Layer 2 of a small transformer language model trained on English Wikipedia (14 layers, counted from 0, width 128). Numbers have three digits each and are written without spaces.
A neuron's activation on a vector x is SiLU(gate . x) times (in . x), where the dot is the dot product.

Input weights of the MLP neurons that the questions are about. A number n stands for (n - 500) times 0.00085.
n17 gate: 298481608515512621735230472441879378735569529670468448615094370625471491475558321180578469552363546642239553430637568565386409565721561393641570548332586441418350626384324446241587309373195747381552466531547513465612457669813390427509412564399358315444758427475568430478799025609801491605673442486339539638438406355465572579645400367285328460496786595556647373601496557389417504349532
n23 gate: 440421377598547560441454456530459645445440524473521627613477500567528392489484383513626736510530245592592341585587388513569475590518570515367627409431546769367371544280538472433617590549413450771587444419510382351418660442536480576575416450503654679307489390391589355468672470460462382478380666533612337399452377625378401450574594353577509611453493385466472635544362416393561573316589
n42 gate: 387445482440585652448524451485464571570411554374669225428461603623420432570676564737307497616560432483665587392600511521564378675429596456543573480281522754578314339603468747600747500722551430531699356526550515513267582670381440586302638493470591317425402590578328707504533559472488637490293532579487554570389561789417415339573516590616568414574439359389566604662470475482473240518400
n73 gate: 534469560507359544588484526466326819440351637365388427324437636508606641631542547554631516321523474632514487536454559697364595306314395386373335425422536625632197500418644407561500459520704417518621690496390462369513279818365487378629451358357607620552464262485563485337441562516252616598585704292664674429525144798508496295332589602562431418432286298665284493509286414739748508573343
n75 gate: 416577610541678258417435396472413521504387569603506413283488731551668338550579524452470458262484405534446496598656479470478401622280533454599457342349626524205340418507566547628558616688566531489626539643391593566398526439507535625329497516497451464626547447589549582591646504497562571503560257353333543478414431560362420434636581570281650451503362508450307497335459233367637633539601
n114 gate: 280516643431454444610470489493569578400581459477633575541420573590343483579400746487430424530349388413554618553334367528389405538336571466509349431539419563546471530573552467420585321488415433432495644497439455387603476604507661598407379567384444404638553355643566494362526478333695586497621395615416545661386489660635377552168473421399500641352434583634408438513506434443605391541386
n121 gate: 508378324287472390169303489644473584421538536557585627675686464518548581482512473691535427666557609428345679449517500248640446587540458466414719416517679783572452459394534748536681556336664493508628617209533437462321563674676597552627586489739443349496425488603552635535512628672441431441435670569692335214490590500570285673564538524638721372329382515541492401646358508559588450592561
n125 gate: 517510324527461554524470496507590676559547509518459498519502559599477542522539527580559506383397565454535335462546483477493432460398484489515462345487449515420520394558346377621479528511642489356573329445572648440492497442684438517573591465393532540485604393464421509528537397533402492434338717525408477627508532567578498466546503770513602424509450548495567559440609467512561641492463
n130 gate: 605397327614356536514506299364390503335450553491614410625570622465548429554606458711242558558488521432346511515510552371306579541484560580627460526519380603454465389507536589675719680694580279496788516565688445521497690385528356611578476487506549624552408525462594753631284579450537706416527678753454503467640428603406629553556504581524449445315535635532573514454497642585526467500557
n143 gate: 446483446539518452527609555477782500683535638491467420513354572616562459452595474487465513452562524723356568366374460532299567557554484535518394563594583485408280510572348517452578372404423351629721814477444619431526329621453554590418513544429378340403718648469647448368473534497735639432526409281456563500423491660526535611423384480520454603456646673671444617537594662510540529344461
n153 gate: 516553453562451626601531427762491537554301381522568379378481640384420516554476516372569472653574559569364362363430573687508492328373529595492535565580585610497552494453654565273644484477619434432598630473506637442450571589494695420519680477585587475408469426399487447396669664442484497369600393674511305484573585532515416495576700385545521535418647557680500588543450506515514503656353
n167 gate: 444687640447540361570422561500423577396483223488571487290537697551490500403459680420639550428484454612693377539370462643560477654676500567404537437614371530653277468632440722559605433523801357624357618359522417446406599583385465535418313507435567693478539486426560548372329619487390571552467521644624321478640488667534368442627456577603349386553436405554449450564437761602481430411549
n197 gate: 514539657274467469463544698561455692158671517454546509427550411470535696385463484453362743339425348407427480412296346455623638585288734441303857515290585471626585558606460664542650278618599677327411398518578766231224461471594453721741353284643733356421220410392561637464528280411426404352406412642680691386400832382436239414216554486488333471706696456452357613600619532698418545440620
n205 gate: 487414281373283472496430723579184833436424436612504512403387448485554441758442600368489557470463597411828380603511599623515381402485472388463561684595547606579508324649694380360399423651566612509425606467691351590516517496504534417812309234351817611639482302553469481303662405465329296755464589265744500522610188719754445402467640475518500478472271361474491513310398650610462516609592
n211 gate: 522276517726650428478507630416608439720431588584374500687576555673652412412450662399500382583536379461339500562555414783595591565471528395477438638512447414493540463537589620358503532412447351356435497329628554409475443560373683420563596422633452519784626452467633417510457483631534530604510559379368301496314375599511427274455359390412372481638592531381409191430398563486310562557542
n213 gate: 457453569553454432480449673500508417585379381628446456486490482587479523567288648623537511607462346454452583635484477415608548479661640523546601709484542578612425636468604495555404407607464333413585478393623537465569626583595428532356550481520462529551363283408373461536489503411430246377475451410508409645520458297431409533536494596535530431595649571518503365567542656652529552429440
n228 gate: 547482506381614714230403522697352650337356411571319509374586508396420566544536558610492393628322559393517566453424414515533531406539429371473533338621476672626500611588599638569554511463616409403349523485603497441448494465441429577576404445679403588627492506635474539485377402505477412634526552453445478393489439612536307409516562363476497642389447521475526473347285632500492400612479
n241 gate: 460588564469532541613335642506515454463328610484386515473626588542435621537319413603524521503443379511561608408631555442431467461464608486604380477460674433669402396478654378657721521426706598538482318419443461346517513449460583500522518563560488709497628621590470533397494625588619491568553680698440458403356355399538309351497590481452447603549537453431634520494383455620433585415489
n251 gate: 573520437569439575326671429524237732543486413562524656412659595525595436533521596608518477528527579438530346588596425506603621511533497538462510471582440592635259419444457551493272537388601597323535503417387464539398392459545418515491468449578546672561459381566286536430298545498348417458566682470476500490531443435500420489497573500609526604337313519565588589488423421648719390541377
n279 gate: 549550523320479423392324535338616488416354435414479454543458478459556520491424718424180277270248598424411418507464320320435206420525623561697385475829396546400303658772565616671388401538568522470563621524550536521590437600750451339430429390518214463592503435640656504449528532266678479732515366289403491309521399362601443479486500394542667443699410385711445596610394531610722303395491
n311 gate: 676518292482414545309480541598169649219244439511379537380470538308575707693471727504526468553618440492774314507547530528489339581473374360401663576602518671561619254666617417548493422706715747429451556400717394662543361504355509641513454185382901600616399466453596500389653616500330357630386576517746596567580243670669406439477366474489629323545561408491629422392318517717445512676837
n317 gate: 461507484584568421616456573223545558387492694433461468470517386490451508598544488473505563566480436703454550493555429561672484480265302493522457445533450563445691346483555610488505495665488451416604490538284434421459581503530461655534397357456511565468491528457452744588588531435582582513553500383429570541491555424503480441569485511476483603376385444523541363483540336446358347513503
n17 in: 233463393507420425763423424351781463850559693585430460669181463629485500601459316340543531556397442714331588571617570575277362485772429465544476687410429442480389653508359398334625413492352692349571449569436480486589539603579421384483436670316362234325798521368558534472686166547683601504492525354353599591426528410492438509628444396279176489382601554653595404504440512326515630356510
n23 in: 362404477529521663517490482476510677338448528500476621633506423569554517466540456524639707479470237576587413503566395464528526602438552491381631360500574733370432451395630491622609512516504509887668423322482361358426661581613421558538407378473663678343491338475599369460736473410475371506425669500643386371418359637431389394564676390586559639383479378461514653600441470406538503332580
n42 in: 270482529412648603310517444537482466467422604243659328453516714558358379533548631689345480612517508530645623446575604571497369672453529421493604496398597754564463400466507709659713572667579320488678278445578459468465543546436447590263562440523613378342376734548404741395459445458508721479236605564487514634541564730435464401576598613561552391617401353385703557666385438493421275536474
n73 in: 471429516538417520463531601521279848495355670397343472372518669485592429632541609549603528257533446658532412500472533660437558396293316400529393336406521550602082424441578357619507392580629445474567550556419528340573285687397632381597452246445646588634507305511513392203397696525375696641618636401657669267482164851464518300351578587624482406492312376546397474500332380689651402559538
n75 in: 420563520558735329445452352528444455557292525645491444325415670567625423630394521510339437346482413565404592559648366457540361684344497477632523271365625449181345457525638582678598557587529472417537467612468582572513522396611483573281524558469528415628550462595537591680724362495565549516589253451353537471358372520417406539675547510357646472598367500525236453462450376446621586555532
n114 in: 327542667429482433580453512547555597422600415470650555556426548543362439582367743477401426524338432413575644549298346603512376479382542458533354376562462594462493465528561443421596332484461431472489668460447443354586475604480649598410372576380439387669531357657605469328497496325737582509606408639392554613379459688633405536157475391445465634315384589618345497459491461437519416537379
n121 in: 582300260285481326174369515594455581411585500530579626628735450473591604382567442648522400628523681477392718413553479285638379534500423520421736518505734849545453390335415818457721634385630515487591588170473403610296554579666564581539450536785371448504413564597486639451492611679433448453321648551677343308547562510553335655572464547676695380282396615483424415522326376467594484594634
n125 in: 582407378524429567477466521487462770540500448551465590581548636560340608506407558650489492438435450444578431447595518468540526528385522529444511563531363559453609371625309458538463459517678591355517262490581609552478495424552500568460604532498569484514516471538464521550419550514387450352368713397535530571386558506631484407488538608550563507572593617538418556503602624543569537446567
n130 in: 598386358588427612479542291413344521351470500500608417547606581513555419527698452679240581507503461435374504503490510342400619481447576602589517474553345557484403272482536544686657661710536367485758555510687473554497642299576374593631520484454528712512406469446545787594313465464544722449513647759411520449648428607380646568555529594518503503266574661493565533430487628585576477495524
n143 in: 468468444556635503427591515605750393588560725571559390361424509710532429531575455462473558471478518640338370325371400523378541603447407500559350636629581461430417389440279491387631409393365394627700795565511631317489387568434689642286534493450366326427668637465474465399521492450657656513470482493466570548396482690510570571448266419563527608417553715607620586451443628418561480318310
n153 in: 565618600559454547625541367728450520555283327508585324404444552385392530587529460306538533588599521518397435351432581611403478361434497609453550515563442607511503509533638582353625457440635414469584574511558633535507512612395676366422705541620583432459460435391509426469590616377494479384595436597528409463547636586480482498606635365553543521464592536695497570500497407568479542602293
n167 in: 654577642486520574561503664532506548415342445561589407299242520512572329486599389259550520443261451621213524672362400577619505529555451589572460391528422503565461597560460423457524353479619433503527594497389599469512503641652526426543437530569464576554536464539514718556471655378541460548540379376612444575472472441741454394411503611388413294522589292334500510621620447620622540497428
n197 in: 467593725282388531444605599594351650189603627475575423422455416500596600359426565579342817290513248475500560379260304460745654483301675528257899465280561496670538524611482632484725274531520605397450323514681738317391510422538457632736367297617705356405224472353561470482458307419455366369352400628487704495440877425423289379271589467463370342692691471490421669666594591666427536500620
n205 in: 373445316511411608571512654525283701403264492552429504357526500435562594686260694458518544417631564500839295471558650504530370568405432426422521677541540613448554297723691311481377559640672657605380654459557263475600421387466660500710422170395882663611457318446523397371701452475372338706548471547667509333557255567711422408470522534572511374603321390362548416381318614791331496699807
n211 in: 554330480644657507458477609400630468731425558560295493728522564640681359531563698355561414577522396475358523567573429693551548494417493325528477590523451447480528434496534521440497484424414421418480473357659549312440381643379625390562601483782568554666585475477718419476507391620496572516622545446317351534303329650510456227465343324475387487645583549445400211442442497476402537554483
n213 in: 380488603539485436428633699506517546510442469505337472251661474516438473593299612627543518491373465477465506619472382450618519518573506513570460586405560426403273635411517532620461398614619373512424557329582468500435640578398418541312491443484329473503399353537284455587422583373423601389467460438490424451500397327466446553490424570467492557431583613503415407482395364634449419373690
n228 in: 518411460419587648473464516680454500355334416572452629651503591481625588606500628666650402528505545406497538444461467389538585538530409409319544462539423636603443466610602490507513555414661307447446576482475432578419415633293364473534407565572630586592444573645455486483482306656443488450509584530543498273485366558596281423436396352378441564477445523608513521500305567661420397557566
n241 in: 423550587426457584633409577491462461443273525505365488482583664612483531547344458606479576440438448601517653497683636480418554503453570524638420481536626434662394368463624363582681516412641565624515408431427391387500545437390488497572556631546503708473627638522457561429497580569580500588538692718492423442354285455547371294422526432453487584567534394462557500429326491554461573464450
n251 in: 517536541481381478354714447517296641513453461541646619399629487423505488532591668623512483557595366454459402510504423533544579490446497487495563597647436628486354447544426559461298485433557528316550386492401429614420403417552538503388419484505698659541366523526349550375305575526246427553566683544398508512576507621519480424520497517525594597385377553633554592485461455590674522580420
n279 in: 582483403287673353772606735443641366392679394355540535472482493541560327428387751577567352357522467449644413486438460601518442269555306420457846590690458400438500441450558697436459486481265664346724538720441492507393547475533393524529436511307690579446393722321439659492695593457491558538558573385493468500597430458469482314417466492331518302612256229630530753554515551408530772690467
n311 in: 714493238462349539330408559590098733188126338476424517342472556219575751684380685558407480556564509464789375558481504556540376472419461373356618619466477677616581259693628447666462441672732717401426530403678384718559330495360568541449509222408901638508412359405544561500603725375329376692302649396772588547634232670678373476508509441551613373470509389519599450345345570584533534668715
n317 in: 465498431507547419654542528348492548412480632376429431591530395395470424645582509534578528519500470710524517468506534569548513618214314500453461444512468547406588382413621602482435481627450400430596525542439550392430436481407532703579466345550605557444425481402466713536548473448587552483541509422420581517477562448492455435578393457482525568396405481541623457524543314578365368534553

Each question shows a token from some text and the vector x that enters the MLP there. A number n stands for (n - 500) times 0.0054.

"s": 558382553579524476496529562471570461447561600466539545494514557389509510541486425477513462509450516399502531555459521541508486506524512528502636497549487433531389517494507522503501516491448532502395503428475449563409470511525510591485523500468482553468540490451479492484574465452469520463512483503514513495523561558456526383486538538513542505493471518617499544455493530539546485518485
The neuron with the highest activation: n251

"we": 488501586501449460530538573517466538442473469504468461508441477429568485492468460521561374512486493460573506462566495517491586449574516481425557470494463492497458470467477481529562589530485478557530478452512428510511501431448562540533471587442554485514438477539489416425415477620450505504506553509395434477489563496502458487467516504451537445495533476480541542508537479519411512540466
The neuron with the highest activation: n143

"y": 529430559554556501487475436503526540415571450509546529484475451424558503490465494429555458521523508498528517487512473503508451466507505465426714497518454402460495536429499431500560511514479455531475530484467479534474519502491528527482515468515405534469515552557508502457513525488453565468476597480443519589466628554414547528472568482438552527485528581567488587474435541532487576501478
The neuron with the highest activation: n205

"e": 477395589604493449523474493479629508445515528437566450540507500502534450522529459408521429434469497481523494506442510464545406454495517363504687482527416521536405474395468441508490520478452528559382564488467538511451509459480487526502526597465485512466566505484480507477494499598465528460541572465412519509485616550451543624486527515486526447508562551569522484503492490502482465545474
The neuron with the highest activation: n17

".": 506454538543469443523555559459580453421524417466494537527437429465539516521504461450539531554420543428531527507471511534521536485561499622499603494540406524450356509495465560532573531506507506533435473492451473489352469469502516536488470398505494491467479531536445491468482532446388506463503508470514570517503516523577503504537553514482546517568472540536489539479433521533539547702465
Which two neurons fire most, strongest first? n251, n197

"ill": 523486531485566548543416583461558589457562436440495546496520451425523524513474426519564482480552544437557589599593495474522496486568474388526624494500454471547474493434470484545470529500422524539482489511476475509474549493428536498480509505493604491430529501443482503526427475503480543469494541496419476510484425543481480503439521525445597519526453438545498562470503521509446572603443
Which two neurons fire most, strongest first? n143, n153

" w": 492372520521451525534510519461447511411441532523468562502458485403509484527517447445558479509541522390556503449534542506528619448472416519423402483544528444569457485496495548495646465484490480537472468431493531516426483524497555541503464620519546473431546530450466535453493562572476506489517480472499583493535545551498464460461435510521598528519534602511496454506456483483449463662485
The neuron with the highest activation: n121

"g": 519537519483455455561449471502485521469547524473447537430529499399533454517497430470518520527435538470480487427471457492520468510551448300494581503537430422471516526418457537503561556549476556502503581477528430483519513505458549501517541644498570563414482540526498434506456519616488519493523483507408683520503500533432493450432514555499567526564452514530497688451533533519518446597471
The neuron with the highest activation: n213

" Jo": 500478518568528519511512530472384496496519529494456471449377524461458438530483409492517648546417538522504575473581500492536533520515531324506447509525382549504496501461489430513504508550528470574438471436535561515597555540469543490473480474489499519388541559462460434426493490640465543429468525485427445517498572537476536582473539512467504517485458556530510446536526507539419533643498
Which two neurons fire most, strongest first? n279, n121

"um": 507511555509601464533468491478524528402462557490497477426554482462555420578463545510547556551489486525537515545452494482520412500529460487534695467537408404460478480467475471483496501479432477510410556447491484517511541509542532486484542487518550509504501541529450461494442476435439514472507615488503500468510509488485483587539509566529531471500580536539515512541426556507546455420439
The neuron with the highest activation: n213

" the": 530457505518516487516465495463617465386488473480488514518525465425513467530508399535469459667447507442575564594444485489517506498532465529420522499503429534521420503502464501508580458519517555512446503474491471528369480481490539562521519509512542516480467511470459464483472513525433504496500563487483560525557506630510525741383529545491545489469507549545511462421488500510480483537481
The most active neuron and its activation: n121, at about 0.3

" 2": 517451520585542487510497536505546477473494531480491566497522488437539485492533512510492513533481539381523540556546457553513493442628540376423493474507474450497379499517475485494520574497519525547514547482537496437402513503498563486505511455513482528467440490548462519475506522559476503467467565497449605531475612536543572569520536505500550574502518530631528458526477416527465527591496
The three highest activations, in order: n121, n251, n167

"'": 553402579541521482542655536509535329420533445511506501523453464355486455523490482519451499505407516449543563546518511497493432510490520622503462487504544437511436537516497533502485569515489546542493542456468503496563508475444506538517471548535562536406477501501463534467483484593449486492481600436483539486454574571456463608466561469499541593522523527537499430508390489496542528603477
The neuron with the highest activation: n125

"fa": 530417562534406470555571572535504443499420549525452463509463517433522452554492475505565517547445500559577573542545529474506590456563447503429501486539495463450546508460493586523534590565458559591463512544534506470430530503523497500495517585502519516425463487544511512442505487640450530444484566501504557566590463536467538460469462504480553464489534481528522505458508467520555435518500
The neuron with the highest activation: n114

"R": 504351515523555462511608597437517517417502559483505550544523457463521525511508413531476489501437488381527523570624520516529489536554470200440529519531468496535456447454431434449474457508453452555465475540511412447492512509450489433470478620502440549492501532463484529492461509581444527475500483491450547491520507537534516600521497539488548577562514547510489519463440526486486493609470
The most active neuron and its activation: n153, at about 0.17

"),": 529471522510474472532529558512603399424518435468479545502424513434519457515487407377502492517444498466571520551553449485528452493532448516464493484499370557498351477552447659479507473540486476500424515476515501463393508526494528546486516565466538504473498520510471533522399498531373505524484572480526546521527554577504485575523577540442476440532516460536496504480449524530507502576474
The neuron with the highest activation: n167

"ä": 456541531566447462500488493470546412379478498509486545465395506517553464540463534461474588634481536519542503520598514438501425482584444339525610500497576410536547485500471461477475473516473518549316485511497498537481530493455539530479491682498489484554547521575500610438488480643457484461489583515374443515523601523496497568464594514485504451525498523570515487515445488512479484678494
Which two neurons fire most, strongest first? n73, n23

"18": 525457500506483413530553541466626526482485467465521532483509498459555500542488470494483668467496522401562484561554476505526433501508489346442599496518502481502451501495400488477645633504506522508481481553499489491505518493439493487492483661497544496469507490520505511497464522595484528489507620490527589525476471517493618577572590545484528560541520403596502329485495485518487523664499
The neuron with the highest activation: n143

" di": 473513584617481462536562530470561432441537530487500546441460511422520439558483362468479527579557506506540506529423529433549668471515491406451522498518543512516507463543458426493417532522537486527387504507510497577443506532510482507511469537506557494502496519512480461536398530697486508506519557491385578576494488542536582571472459544488556486474574470519497377480410529519476456636489
The most active neuron and its activation: n23, at about 0.15

"one": 543506525470527507530461536499599524381381523451513482526445463359500450480483438518516434452621531509573499606528493489514448504551459495487612494501381484442411493458430439496504505498468504508386479409515499469423496471428551487485540479471515532530521501482475461477451468440482505487495595515490532503414440534458503478476535498437511578497481394518536612514511447459513571472483
The neuron with the highest activation: n23

"20": 545417528592541485513574570494569544462519510468482559476442451455530484537477531509481536554406509367562541549542508488499445519483548350436583492521470412485455492537427492474571630539493578537536501521468443481496534507465496479487486517486447543539519483526522478490424552576475506503510555524513583516528495578411545612569572544502553581562479379560505426465511479545507543574493
The most active neuron and its activation: n153, at about 0.065

"ist": 503564498490514496554394485494602465410499501456493476452622477396538439509459428445498552480492504473571558534561527513510487514534465639536541515544486493518465490548471446446489525502474502547409540529492493549465502527495492559434483641494486536442517478548471505440448510459467505483538606519482449528466575495404499478545549501510571579540522590524548472496399502546514558490456
The neuron with the highest activation: n241

",": 505503503515476497508533532452626481400588444452505557522467493428510488518500432318509450458485522485558526576479475499547516466537483525473575507521422508458339463517473589486468493522479469516444521503484507495382508522468542496473525465488487502465521504502460533528392466557412497493466502489495604510517508577523514545510608541486507504512529478552498408480468546502500516578481
The most active neuron and its activation: n241, at about 0.12

" 15": 508437523532466457530529543520605482473461474478476595524518477483526469539508557473458496438536535439559514529537457521507551467565519378416538482547457548509414492480455536492668539505532550552479540527494485523362521502503513476502513537496499492420502484436487435483502492622469499496483586498468641545480587519504613554533507554480516636509514434583494333492508446530447491586523
The most active neuron and its activation: n121, at about 0.054

" an": 525515585486480510562474548494468444461582551508457567491476490481469508564506475503525460587468551425543584564545470472505522481493489619416527485506498477518488445474468550492473555522504534470448541485505522492457486520500562626503493563460521491530516508490483494463471533439431527493488516521509534557537441568473471676424493545458505511504529577519505455386469505500513460596450
The neuron with the highest activation: n114

" re": 524468551667491493534575504461397589493520476500521530436441495491537502510541379484514544532538513436523532494447555507549488487532456428440554501539573515529449495480527421512537525581519443566362457458486517444383508521520518518468500508508560519515571450505485504500433484551426549533506498507506550549533583559540454646485468537492542603533584452566513381508487535468512487546474
The most active neuron and its activation: n279, at about 0.23

" \"": 530419521479567464543555530530529462422549487537491512557368495437505449551502447450546554596441524432528530460565527479562528505519433555505466484486435487578469526516470502516478497495531525528449495492510490417435497482455554531507498495514521471491535504490470468487521542420365525444449565476474452512450550582516494604517549514505514591590545499580490470462449507476479471651489
The neuron with the highest activation: n75

"ish": 499435547518532486534489559504571454401465500457419492458580529462563437538464471447430525462550495430552531533455506455533458506518553602490724492466398479492454473472498544473523528516475436494399459515467469549517499523576487523486480630496528574467561534482508498488536578535487523452454559500350443516538507535452544525477528560482510497496473592562490458473460512532487456573447
The neuron with the highest activation: n130

" become": 521470528526515490560501505516531428413489423501422508516307489373501490523502459536480402535529488446577603531596455477520580484496506561483477475516415436494503481452476543537544540564527499499416469503486552415457519506507514527508441618488488527500612452478473501492390519696463490515481610525500428532526433547488537532480547492462512607490562511566517546469477488504502482473457
The most active neuron and its activation: n241, at about 0.13

" E": 486464561556524497512567501442445549478531490457502493531401440461502484546497414489455625519450554476534500480515489516509470476572516135459456491504474560541429463453497343515457421478513472547470534482501478547520499510469522527536519542466498514497545505530462525483393524630439520477509559479527531503504606550462448694518563500459531585561548527562534575486485488544387490657476
The neuron with the highest activation: n279

" would": 565464513557514447517438526477589399465533473486440517489548481433514486499469418429467468602482486525506570485655459499517522522458421591414424487516341446507385468482478569466502460523477429524548509421464496530440480518489528519487470487549550498501485506460460538496479512528439528445488519483406528523443564545525544530518496508467610566489450577533524354446527518479418436562503
The most active neuron and its activation: n317, at about 0.33

" The": 474416511485498538519519526451603439415470469482467520510497478420516459508492411526528521654449497441560564603460489516523486530521462414465478495500376529530410521484469550502580500490510549499530519444503518515368499472489538549526495516519536496508477515494481523492465497524429496454479599510455559572528534598534505739400563539504572506488536547527487476429474474540525460600502
The neuron with the highest activation: n121

"ko": 494570575560482471502565517487561446453482522492534468468396524453543506487508457508482615520469539449535537570622459495505667480523510515494637485503504538499435498481464533472452487559473558535395480477529442521562560485456519537485512525438512544475444514516451484440500562686426523527499587490430451518491552503495520460483535517420494487457411567566552627503440455474474472575517
The most active neuron and its activation: n251, at about 0.15

"ed": 577462575489478448520525547506629452483442455434462572549491513466524453542499472464544434447503544412508511566446502532526474506522501603451718506510430473488451530477462522483661496485450504516454546481480489542471519509482489568465518505516507501490578455486447461514459477500411498487473523483419411523383526569534568526477547567513539558528501563533513570449491520510474506579474
The neuron with the highest activation: n73

"ine": 462504558462521515514569566495540523443412474449503507504443465412549425491484429462527422435535517480522525500401503423527467496568429390509622501499483533480448476475491395496528613514459526518374419493481511434518537505511535508507566598451530522564410503527530438471473495427482484460474625502363505521427485559381495540480586512500569546539439508550515497517449465506478550449467
The most active neuron and its activation: n23, at about 0.097

"ur": 531389537498517417563581476500588520371492537489466570548562473502591500519456418448484589564524538486554562461521513445511567512489436366532635508539528518513432478484485521483516533527424536526443474533503481547472500496522480522464518571502428521482527536432465501479347455555486544536491587499462624561594531535491523552460521491439550518534470399500480513493497517494509494508496
The most active neuron and its activation: n153, at about 0.13

" ma": 500505584556471483516526506493557402390449475536475485455437495481507496556530556516587500453510489522542526490584491478529586463586488400490478482497484499513501477435444400471419578543480460561419427432519492540447517495501534540523481521532438485432485489446493463502444574521433504512463536488606581568451560534434451505507527483509513556456551534565507477430412502538444383651512
The neuron with the highest activation: n279

" un": 513310569483517509552566528505547587448521540471533509545487458427518524506496402476445558568517499465559552507567508492536644487628459485528422482512536447493547512527500554513512450515510618527371507435467486515496522493510522515502482581476532505545532498466453446538456501460395497483477545480541491566493516555447521474434456495503453616565587529532500461523402500497528477616497
Which two neurons fire most, strongest first? n75, n279

" play": 491370554684560504555514517523448439378436462486473496481475539461529469501493526478502369535481525428495569510493521525529533480433479459473507468500402476519457485465500523516544578534512431497350485484477509474510505491447505518520489561496528525522608477503502494502382524547450497534503622471430502557423492608512433522509456506457549529512549549584494505459422463488496509576503
Which two neurons fire most, strongest first? n211, n228

" follow": 482405531598480501522591563514459451473432465507475523448455474497510466555491400525553286570543539437555586562534513519551601533514461460509478502495463462447477488408497579497550608568509512518478477483462472558381462496532547515496463487524562484496562450458470490456396574554502510477545538551364474508462538509461586472482499539519495577528552442531530599468500465495470522567487
The neuron with the highest activation: n197